Layer 5 of a small transformer language model trained on English Wikipedia (9 layers, counted from 0, width 128). Numbers have three digits each and are written without spaces.
A neuron's activation on a vector x is SiLU(gate . x) times (in . x), where the dot is the dot product.
The model reads these tokens: " Lake" " City" "," " Utah" " |" "\n" "|" " Dec" " " "6" "," " " "1" "9" "9" "0" "*" " |" " " " |"

The vector x that enters this layer's MLP at each token. A number n stands for (n - 500) times 0.0061.
0 " Lake": 577471553561430409521578458592373355468480437519641524432304668533655538608590511434668632518445548653478413697450531383407498463706486373580646535519580413598490442621424304368486274715492476528511433376539475585272445567724534550533624658323509496469489581349943493440445449512683490535649418648271342450662461493331683515462662422390349544596474594650561474548608702345628486763440
1 " City": 584446581532376365525424483594463324433415446496609524485328685517612592573593498499621580540446532711477428674483444500448458474709477386645598581504439454598535450588449308359419288691530503556423467383529506553287459540729519531558578608328503422494504553376974484454472461557699510570680503643222347405705499501373645516478605391411299586586454549621533515541510660329646440722411
2 ",": 564438485557364368577352605512431479482384408568632592419446600429529579459588327542628560557344497574569500463453603532343510458756483274523610543372633438529584425560395269407445259618550379614433507326580541511476496567663453540562625541488503484400528520474884586462455429413721433483517481507233447502615407467467547533473611369429458596525455548606529616368497700102583449648446
3 " Utah": 456336597597268479554202496421520574354503530666547479528337619463437646422433547447685389472363438462504400296630553504394563411639426471572521728414257356640644631467473454418410450545592520511295658483486582481395315468485451478543438513466381467451527336566891430349543491588566367524472707542187524347660471420613398713512555330557443703391504430451536694599405406415536406587574
4 " |": 408226582641462378546146616540446508556451482568588546346499617458522531530495385433660465456427485406534419323621702506393499389727521367578681427437562432660657472551410330421463257504783501523444597390680598557407349566863343582406596546640389399452544424592795567423448296435534589535455566524295583322566547423489468610539440429532434595516435388577669556310450655389620503597383
5 "\n": 512465653582432503511363304597449497446530409474532627392569527388518625630422513252785660411523570507385489387570575594427512603597629288614568445427536683522511525592410295607437298594644582396367615274591613554367401417527475456409535436450510316408574314553775439589594290520547535515435614590084486338598571410383288457644473393436466426456648528449475617591298486494611261531297
6 "|": 573487582596267447669380378549391446468496569364551554394470588359612392501468498404592654365443489633418429449608660361354391657640362383521620397426579613563478482663247132383358356602701406463389519362567479529449462494575490542402621527525396510418663533611874420483506366553488777522535534614354391419558536479488526464492611384380386472532471446564590450469488684268510386657535
7 " Dec": 424385561418388495620158342455313529482466580405662193381437491463480431515438482339581445411459369577419388343566496425504406697567333556525472585441444764459286550486286182409447411244472441468531665426515541706710366434525582483486469366553620572409477675737636469650557561475694642686384547516243331582498650321580373348251461395344544610460543326554560444647406292426581278498635
8 " ": 449491437589435414481431429597433535505505653270712426416497689607575547509614672393656535373259487489372449375462505646413618513457566397599630720328577634396359405665379245397429470464370402717539721359649606508529448345486475591551396566704548638559522425497672111323564637660681613692317533480407351445549588430631484525409416480445442585615797572362540515432363496282477281523522
9 "6": 424369489499462310637146424555712596576409672422582457269288712444325567563536635453597390478442485511583475294618630671445471440626529432676499696425545495491585524496381175378402429442381588595369404329509698675455542373565579742630390615580530611679519357570601259556540489511550527822312484534438455417504596407660479514401339376499482806567516312331311593580487553421435485625634
10 ",": 315385435375427459580227486593535548465508457468612420326329690429313401428598432556621496419362298486516487409587647537400473475722607422676670594233528569444495394503429238564327337389499616546456564255542677494697553457500504675624427567596444608575570373567663272582507344393497384669460610533466504399506401438443647335337528378698621676639551341427541595382297574200615404519616
11 " ": 418469507442383441537313507504543586352662579532754509304407668584493623573506427414578644388251486422572375484504698573372564397571526322623530642443612489514456428643388182413119417556488466620474686269535449530735487359661347427395442439648545734622514416531660375444642309526363527587344614519497455308546350394569381539396521558674472661543667475445756526546383391233535387434536
12 "1": 342446461614338395553283512598489461379508739521657628283419615269459599636533457532590639300405557400694335414668655745661405450688624343508549707368602415501698597502360292443174344364547551524282665384610475500624505507628411421510464368489530675754366507675575436464499453553467485584308551603513429463568467531586543426366468467621452657507594476427463491713489513230469359558583
13 "9": 403533307555405394533404568580304508282587663654618503462415557360474539465520521425526510360573515423647370522767622723749621548565576466603577694454516394646646388551403240419314383209476634567460601372553581426566473550651484601406346391481301747698359404776634421559568329538597469527288586602540527463603391479577648480556452361551508846480601626488473559726454696342417280570634
14 "9": 345527317593393400595489538592346591321558529608528459519198465438529551751488522402502493264515327571621459461758615767731625436587466572564407677483629518681665372543388327472410308395481696574617562436498624288540534606608454716447409544624218593554409375774635257653468393635469455645309576676558559526626414468581559457490330380608641682420556604497414659712306750420478400571506
15 "0": 518487501584302443777291501461469769383483625517464489371303541516346864746390306579430259532439390562538563352584777602676654496521485540644605698521442452553492348543377179556380414496566532506502491441289657349567615399450419686345304443735269440445663490596681601597601342604469585669332533625554352620661416414535665367417547430704520554422492519522431509382387621413432568457447
16 "*": 511234488553216589604369626437729583310602643497568388498411696449523700480411452513479370516386565507555519192576688513538485526607503535630602621423471337588561424614477440336224460629580514528524695470350463570524305332621420431440480449618570451359687491710765433460564501610432385441443630631257370346626298213600652347391426619453630674491549410462561595576243573411509417448498
17 " |": 475246592613351494618254552535561505482503537493566477366443465302557647542507352512526403470324449475397427292596691544486522437643534469494654317435549445561529372481394307361205336563886551412349662284487626526570408516707405622294505473699557369519631469634733504323476506440473570530433592683420468456595494440627504468439507571542567563442559441428600460384456597274389412399521
18 " ": 470315636630296635542313615483437586449503446358739645259560536525540662617423389373626666531250509482420479434549584532427535594512378315465583568523569498523454366406361265368372367600601490579535701229599491448655352450557471418220365508493613537515543445607709406418453503655563527542407581678338338323528508386748184439462435568522530536369562581394681440435449406337394208368483
19 " |": 407400533740424698659264612592471504491436523397668564368539485395516591710501484416644487497481504446309564376751745468472452547502465452517617395619493552517650452412436265459569455504820606517382771241553480551402458474568499550232453559426559420583536487682627454437390622412525686532307512689497481448482558513526141441627437432495649533439426597381520445323483510293455332396640

Each question shows the input weights of one neuron of the MLP. A number n stands for (n - 500) times 0.0016.

n226 gate: 488129515533371522655661442414494397475534449587543355491592454560444332400620670309407581497550591434454405537452491706378388503409509449478463574488361466550371345479519455562593507468512696574680526402482308361472518409539560531494531415287444601469662573668597582566368644297500509698512467567600500518459583491409485393531454421564527482464472608431338249350312559595497615585607
n226 in: 584615430377393459476525574432560404302291421330632409569338548563318542555615465442467733427452334661534550617553432636494592601423550454599615608601455581418534608529462438497490582607726305571350532450527621618503421778500394665727444500579507528424414450536393348730554561713543430510401734636504532269517393557440394552517398749510497448394411351649817662684503448537486500513586
Its three highest activations, in order, are on tokens 7 " Dec", 14 "9", 10 ","

n199 gate: 608426449251522411473419581634460513349547460489405424284484432553445588481582558569409564505472618625611600434404575481603618578441489673481347394476477559530644458607403476489541669411456298577429490365432436492407678627439628541609553348508635550397610492414513436516562554535349473450590450615528531435448432532583657534600568405287447615604434519588602447474363469441519524539578
n199 in: 452529400621562562541468443514523593562433559523687514447356543521398404613382562342519375446371265654265469579486632508579546483432687472529486423369625463477431528404582553538601421578252439454648403534500565385434483442567396540543500506452564471389477372596525674550612359326539520421374444497515225440427470449500525287523330409571630431523526581381525554472609599589377661497623
It fires most on token 3 " Utah"

n2 gate: 693539521447479488422466598482588482595458636395545455497560398629460748446587628637574602474430324619473649518365674438418515491618594438427401485530486515418384416434536680566257538542442431674606486500569356638384681763578582545446373544515630509287379674480453448456577539550451467252547646414513336290552468381441564512624404549545618446600593401456440526471457480506555503452595
n2 in: 567580453218575443619682512322613488652593609443461310480618482482440503455438379560341637520494494563574435635517469398503577591570515488727411417573319424284444500514678431426461444489629429431521483350627478512429509390672431724313396459442467545488530529412491482425638453516552435523575312512416399377479429620790512491512366506365349491555607500575611445465589359382515445500573
Its two highest activations, in order, are on tokens 11 " ", 14 "9"

n267 gate: 412519535498543573487531506468473481485585641481430445514473610535356450434519498543695520382487444484542322417450496585466443473432554479577430578485401492634529433540530539582388424547427415585430415490416480578347506522439453525521657492521464425566515446520506470615561355557443567603488541348504469458575419527469619429435487513441349565512519483448466545619551395444541508528547
n267 in: 551555438571381458406493503464558561492392664571386453525342516385273364411461590503695490419542416366552469374482307495510461510546385559584484559446449402621596445594558326375229484585463360351469495562521583396495571527427442575596469454563429505545566585458510521523528355596465580621419500278592462472571452492562470565621500407371395522503576547551406571550545418430614426493484
Its three highest activations, in order, are on tokens 9 "6", 3 " Utah", 12 "1"

n57 gate: 427449651602477593441367447452488415573467436661581561535548490594537454426563453598462649490464555557416563474532527590620531565243440547605632621487452548485432453532642527345301304443387441485608443361434517440439326464552666417503458507654557552611544525456435555451497586557505646498542418529481661570441444545495361505581487622490423529512472642510634405421456534417389525517617
n57 in: 403383642514517527618716645400393399332604524505449510550663439437385647431571463473531535596351579559398485480534488404406507466488462488549419427454392507569447392600470587583586479448493538549397530495544431398428407505441571439505567555555500408525535531528414420543510612484533389350427536460253460534517521403524407521715495346522577500517483502505409431554594621432458443437627
It fires most on token 18 " "

n275 gate: 491467511563541627538413535357307577578592565603596471459531431383481496556444500423596529672566581524411593491657475541548372522478518443379424400515423421513544623475480513665498526417561530431426473414522502507676474551532467582487437507415423350489509520559526584506573518595444571587502582477598452491480455451614476399564478486308485532509431587424419589535446489458446487547641
n275 in: 545367569345571500450474547427387621541556556513545385588495415526500412361447505594392365461584527466575594500539569574455596488603554419432503316458507505503645560512574471533430315358546473487538442413528476454594429347391427463563608384451485383454530451543719398515582572533449520566592541585531492475360416547416635322574359421438458414500442640552565694439616500537401522512633
Its two highest activations, in order, are on tokens 13 "9", 17 " |"

n338 gate: 458597598409505498309502458455599391498565447588438491364372488395484484462540505623510500363387556611561439514423364505522383486423554586490564472383522455514469559412572560517588388471524532438333469547476516548565539579601294627493485467498445534505433404369577488521594450588472427581495465636609539500560464380446433441495298558347602699556424533403468410449495403479495444477601
n338 in: 582508584495492446690582361487534443569558400487518528610595568492375457629432503352708505498551606556453410515596514534422593425421337313535432423455517555561433493392538410678596632589416551495406385470590621500636485493485512610465539475434503651556543498591577487439505452505502433576439539482487529408403418425520475449351482633478241447379662492306505471529522579520467483476620
Its two highest activations, in order, are on tokens 9 "6", 10 ","

n193 gate: 691663765512402564488618542524594426506460445461452548432473539423650626303545632558578404388717615316539560506506486485625418437467473512631530437563489431664356517328613456617473389657436465373427679536614466417514523506468535428404594580427287475671467568382379500582372443520413506635430652475390615497479483533651688584500407623467577606485255524450517362339526440408580326632479
n193 in: 617434398494453564474532574512379562317477564636580431407552287544478607512603641614441535508424618595574523570421505480451324449441463404604494314631589406573554611552465639540598561484529461590445513517529622500513503505592427526365373308525666479465439531489492394358568417580520440483478357556662393474596550415684264475719546166383446473444462537523343593586303481523599463645482
It fires most on token 10 ","

n227 gate: 355494384384523477468548329569654438397372511457397422480554549645668640451514644494691459407372539405471446480731569410384474716508667621361534546361341574535577422467375464566641536358532552390486546631446449594468424399428643369333474472408608450538477548390297474467594426314481577469402531524521440517672376514517528315443650409506525297545520557444497528444528516523541413549409
n227 in: 621528400500484447441480551298407686581447538319671604545570393651538570608402444540352566431460341568390561432662480581417684512473440578451436530436388439500512518538587515359393448489485418435580514600741341475427569491169503649549447635449624428584534630593611369435524524579390482545524539626455636515302391727262658553576365559624596482548506500767325560464547471515506431465497
On which token does it fire most, and how strongly? 4 " |", at about 0.41

n286 gate: 593302631627212326666604383538339584503440523420473497474623459542616418408556491371497672535344543598588430410512655457483405415512370491378456506427644506506406432593563420580550466621527466518432390506612533449416649615628391532535530442262643476473536599382532524363620421284671468428386563415454411450637534503683595489555503455418564401483456524633680540431452671520593561598536
n286 in: 667604641666370440542464541518355430439350311515615559639388482552463548545553436455691682509307520653512491497515455393469342500544346381428521429365584582440538489636560334500441331580488355429440461474580528397462454613368315577518473544370512533373620421421529691535394444360575518344632370330352482409545400418632471580529601436403378373349387518459460645437586599541464520663621
It fires most on token 2 ","

n317 gate: 520523691288471585561513554589401562488474528549552414359394480571395602590405497550370459556450469517354546532392365475473572617585429314552549583566646529488354561563600681451425679565759275625381548551583614471413601467558469612448375740430512476359485582558650482363466457465447420562506492426593536503348453531474497575600509341506463541627413336401580407592656516563567621590676
n317 in: 557408713523488564460540406445581452441422481431615732461486658547641412465577462555478343354512523575537375645607538624576595571328494427381543412551581563523566439516436481649321564505488472454358529543474392547305402500619296549537563582461477418415514438653678523280568543412631395603430469639530625608456655588517590467457494582694638437590327382407505478503533437548497680530614
Its two highest activations, in order, are on tokens 0 " Lake", 1 " City"

n421 gate: 514538552358635636567354540545560428622490408416464467528400595554537446483514592476579534346500561470389427563456423428538522528631444574637467533613534545596521525378461419429521590385493491478433524561654536500439641598498611507510437519340466648461483425534414502525458427460475512444507456463622453368375587495385502562432514388700341423449505493481420563627470645599536347477447
n421 in: 461708469644481532511529536450474446548381411555366636321490453462477553603584548577551547551468554628537461484570325629520466490410598436415637544604670456529518561530463442450663669630463465579540422448508433428478513447442359432489514595398524709433325534510549414684586422537304521602579597522541647324588482383378428419518553353562495437554516429377570438347538452417532495555508
On which token does it fire most, and how strongly? 17 " |", at about 0.42

n53 gate: 476540430536578450450307546494379658320506336680549451398611389519453476512614739650464352497632727470291371384427468533480416488445430515456676479503541604431457625712362575506605298474338527441376445445432663431460608491607491518342466530515612447444553561482476525497286543494575482524458356430655430631356242528564578509466658478723506603421506321403441591704473579592365509435544
n53 in: 388636375401503381376462547554365398345468463459711528758513443361539494481462513548229497688394410472547434500475488691364608428546522667328393422503393553567588570389631259434604321494455533487563477425777518394543672278512371607500593469537344452625672460410469510723647547471567488417518659607345529488439349628509509430326604580431457500556614575469470592408391518550622460440644
Its three highest activations, in order, are on tokens 13 "9", 14 "9", 10 ","

n159 gate: 523427540578581405352733503553305677561685574564533453585443460750481452335573347459615365526459539403410669692421567451506540685500608392604477503738534444628652542554544674457574511522621455550443606612646484653475545478613565619490500451438463632425534451503379320678553321469326490604516341661552251296503298408566471324632483435490752551484637420523643389455551487315361474570778
n159 in: 409369251378390380397559513334335491369432444570675675404475407543524524420535422419353449497636513233567503445384500494380554266591519484709474452462407547700440368582691392663439671408619521353561533311519572493471497412617422475532503503578571545412371626509519308404411630565602513646605478464560784661539390374462248641446484542623369521428554465562494541519343573538545391348422
On which token does it fire most, and how strongly? 11 " ", at about 3

n133 gate: 582536553677446425437464418361506544670365405800435456298394645549347523619724434584538500497356433290665479506512413471517577620430407572500311356430539515560509451523683308568539469525416571438369528377364453576524463460483538426527603488350566382488584573427503379629388591437471567463411232649642341591416568479477538545459515379456555624378673518610537517445489463468503569632563
n133 in: 363517480362474462486674383463458537556663350326624463478388468485503656561503606576429318452453506629443426357424618528541558272477525514422376434480465551709529539486404389506500542508654331587306535657471362353624480552553545480566492517559520670380520523423554418550551543404584466545436632574572607420392500534526357478318529421529396365669465382359280576489428319540638511574433
Its two highest activations, in order, are on tokens 9 "6", 7 " Dec"

n313 gate: 453378413377579407323478349375645327316544546561645595622476358510494674510368421744279459507517653747567487514493510454462622671520367477469412466584560537456614647503425582537469496645726441469531380430746408510668754335559470567381450460401596476596401590307374238431523335506562523339395470691571595600473399480667493750313361514651643361556571510450532480562422616570424507619379
n313 in: 471513398569435477332566554529422415609438842471423494447471603563679426464481667467403630450663336500602494614481500462573329535642557355575571411716512251627474447396412537307494534302393432500636578389603594461541588420543585717542592450431604444356679354586453605385637586601382283456453500447577433427630559573459572537643587552443371420535523407519451418459298555169359579479552
It fires most on token 12 "1"

n238 gate: 620429502459398485452490595494622469609401536496510552396602462481412400428629479481554537347379439537542338627430492590461361527506428404504558485614423519456481593558521407590487408556618444569412510519556331445494451586490451442538437455496519549549454492566525526508568408546571486400547453404469463465451512442560486414595621553523385568604487492467474516599522552426436510516447
n238 in: 567448695562445489486559593504542513394561511466504608437435585512375575520455557407464544432502377531518540582509474573559426553478480509493419587527662598550516610496445595520532450385486545574523527471364616603457635436452493558473527522467618566461495518468617493393500612608459587435413546475676546451591345562485518470666531637560474410526351388594485583487416457358578504455523
It fires most on token 12 "1"

n86 gate: 529387484551592540516572343422446433646536441458581400472435254350609423542406592559740524595569478598532490657274522294400536686360532532624361629634460558389384422620500400377682524304529575474549560577542479364458374265537412346487637605642572668526366475549497507500516487365553388472308387351672534602572497391500705422609458500664630355567373238586497408484413679593352456482424
n86 in: 356490570202555490418503490385381703497401343520689561642581507583396442418453462387344529490538507602382574373414613643404626406616553487322395480460290560425587601555527264381469454601774640683384428500422494732550437594448460500453450566533497472562435483668520493559379257585493674302454339694398511537267643691453533474326578545688463464437493642536348417516552368363266655404428
On which token does it fire most, and how strongly? 7 " Dec", at about 0.69

n84 gate: 418433335600666454416431437381613503589494776339628465553656474382420494435490474480473413544546487547602471516575473588401413437541544475494535490402476316561608726708753618192590402506607340532516261668580385425547656705608509637484541390294506360448432620616440510478576436485590522435326466313557470408516577582598484451364420376640651506616535631428546444578605601627588550543327
n84 in: 488427531580619532157506547623605540351401698446478620549748573545557392564497481442432580466404522472538484455494560447399471562779512716411443522456456556583660603617625530465497460444465648316598512575513675361468411593570598625604575574383682526484576584428382436454409610485427506571466497574388262516634527600447466545550235487622720482494522531463488626546579803597651460326391
It fires most on token 15 "0"

n141 gate: 583398555305339408434656420429518296328484368706553361391577736424551553591506595314483450342588603557549552582372524457418519571454579461606578506583430518597620482408484425484481376572597500478394540610590637392332548524335494475649526549521324468598447332441500361262432537282503451651596413436720510586302503534564609280494668519457390414460347515363518649521473541445509594524371
n141 in: 429600475555684500506500373663289303490440530484622387518428453362242390380556516430490429319401432400544441399512482629456484385518678641424434410509532308427674400560605548506566474439361377428494427475537503510494546616687384596538431380405582481274468741640660554418637257561394388473561652574395510451427434540580399226565459439444607437598402394399554540558509586612366650443545
Its two highest activations, in order, are on tokens 10 ",", 18 " "

n492 gate: 420376361579541580550502460560365472441628373402576438507436486598573348565462471454615527402534304546474498524495482572451639609509406528440543441340444396680578571482534555538565462518493418624502500406462498524504463480443588526612388563470613495541558373398366473387441507533442429507641502498393517592524658472408521553458474519616453436589555433540457353465295486410408460446420
n492 in: 553500532362419369549487301481489518426491450472404603413442477608453462422474600453503427461452557605474338396468587385568528544399463546632484449597595618479440419578441453652596461461450446446418387514533582538397388614518498409477534548425394600412398634520583354534567491552511407500566593682512558421600446653523342426567451438454493522527507425509478523616516585539490594596474
Its three highest activations, in order, are on tokens 5 "\n", 0 " Lake", 14 "9"

n402 gate: 476568376386456528525494485245413407563599669543558531410457472563494509404567491276530636440528500333650470562190529605512377245551548593364620549555370518729616426523569613497666435288413724392608417357267457487463473503580518393614568626348506453356584379547428566551497613460366570321497575519439354536472568406564365680497460481463536529476478647470620467366420477488541509544594
n402 in: 599632542536573474506620423583478559535621547514531374570577511379599407526463442578543573595413595545577491433556557306697529537427672556526394346531462491422375500404442411669480581521514437650682617341486635368453419454392598474526405348377428608605705336585553582447494474540525387542503533673557589466570525682390743475492615605480455486506535511475459606775599508514439360334415
Its two highest activations, in order, are on tokens 9 "6", 2 ","

n474 gate: 516598502462574516466504566598422303479458374495473457489555585498487465546457453458522511471546504596402629449531446540635303294534457504470452554500577446512384615581363509571573519555602487367505462468582612463466447520403496570459368509609461621465482482446626458617523384449403514640511613439648545498579524538590513518444445684550388568442495470464563567389513513541639542420535
n474 in: 375493385483470579475564334483455474445571566429529369538512449407407539466549525530597569490582431599452570399490621381562534413560414633505527406541470507593485634609490361371549569570500551527417545567553482527393564454413740406461632479479515455349505390451462393443618570437401611408358578400505487507525615502637521472630361649565393600598551624524446610564594563502488493491495
It fires most on token 2 ","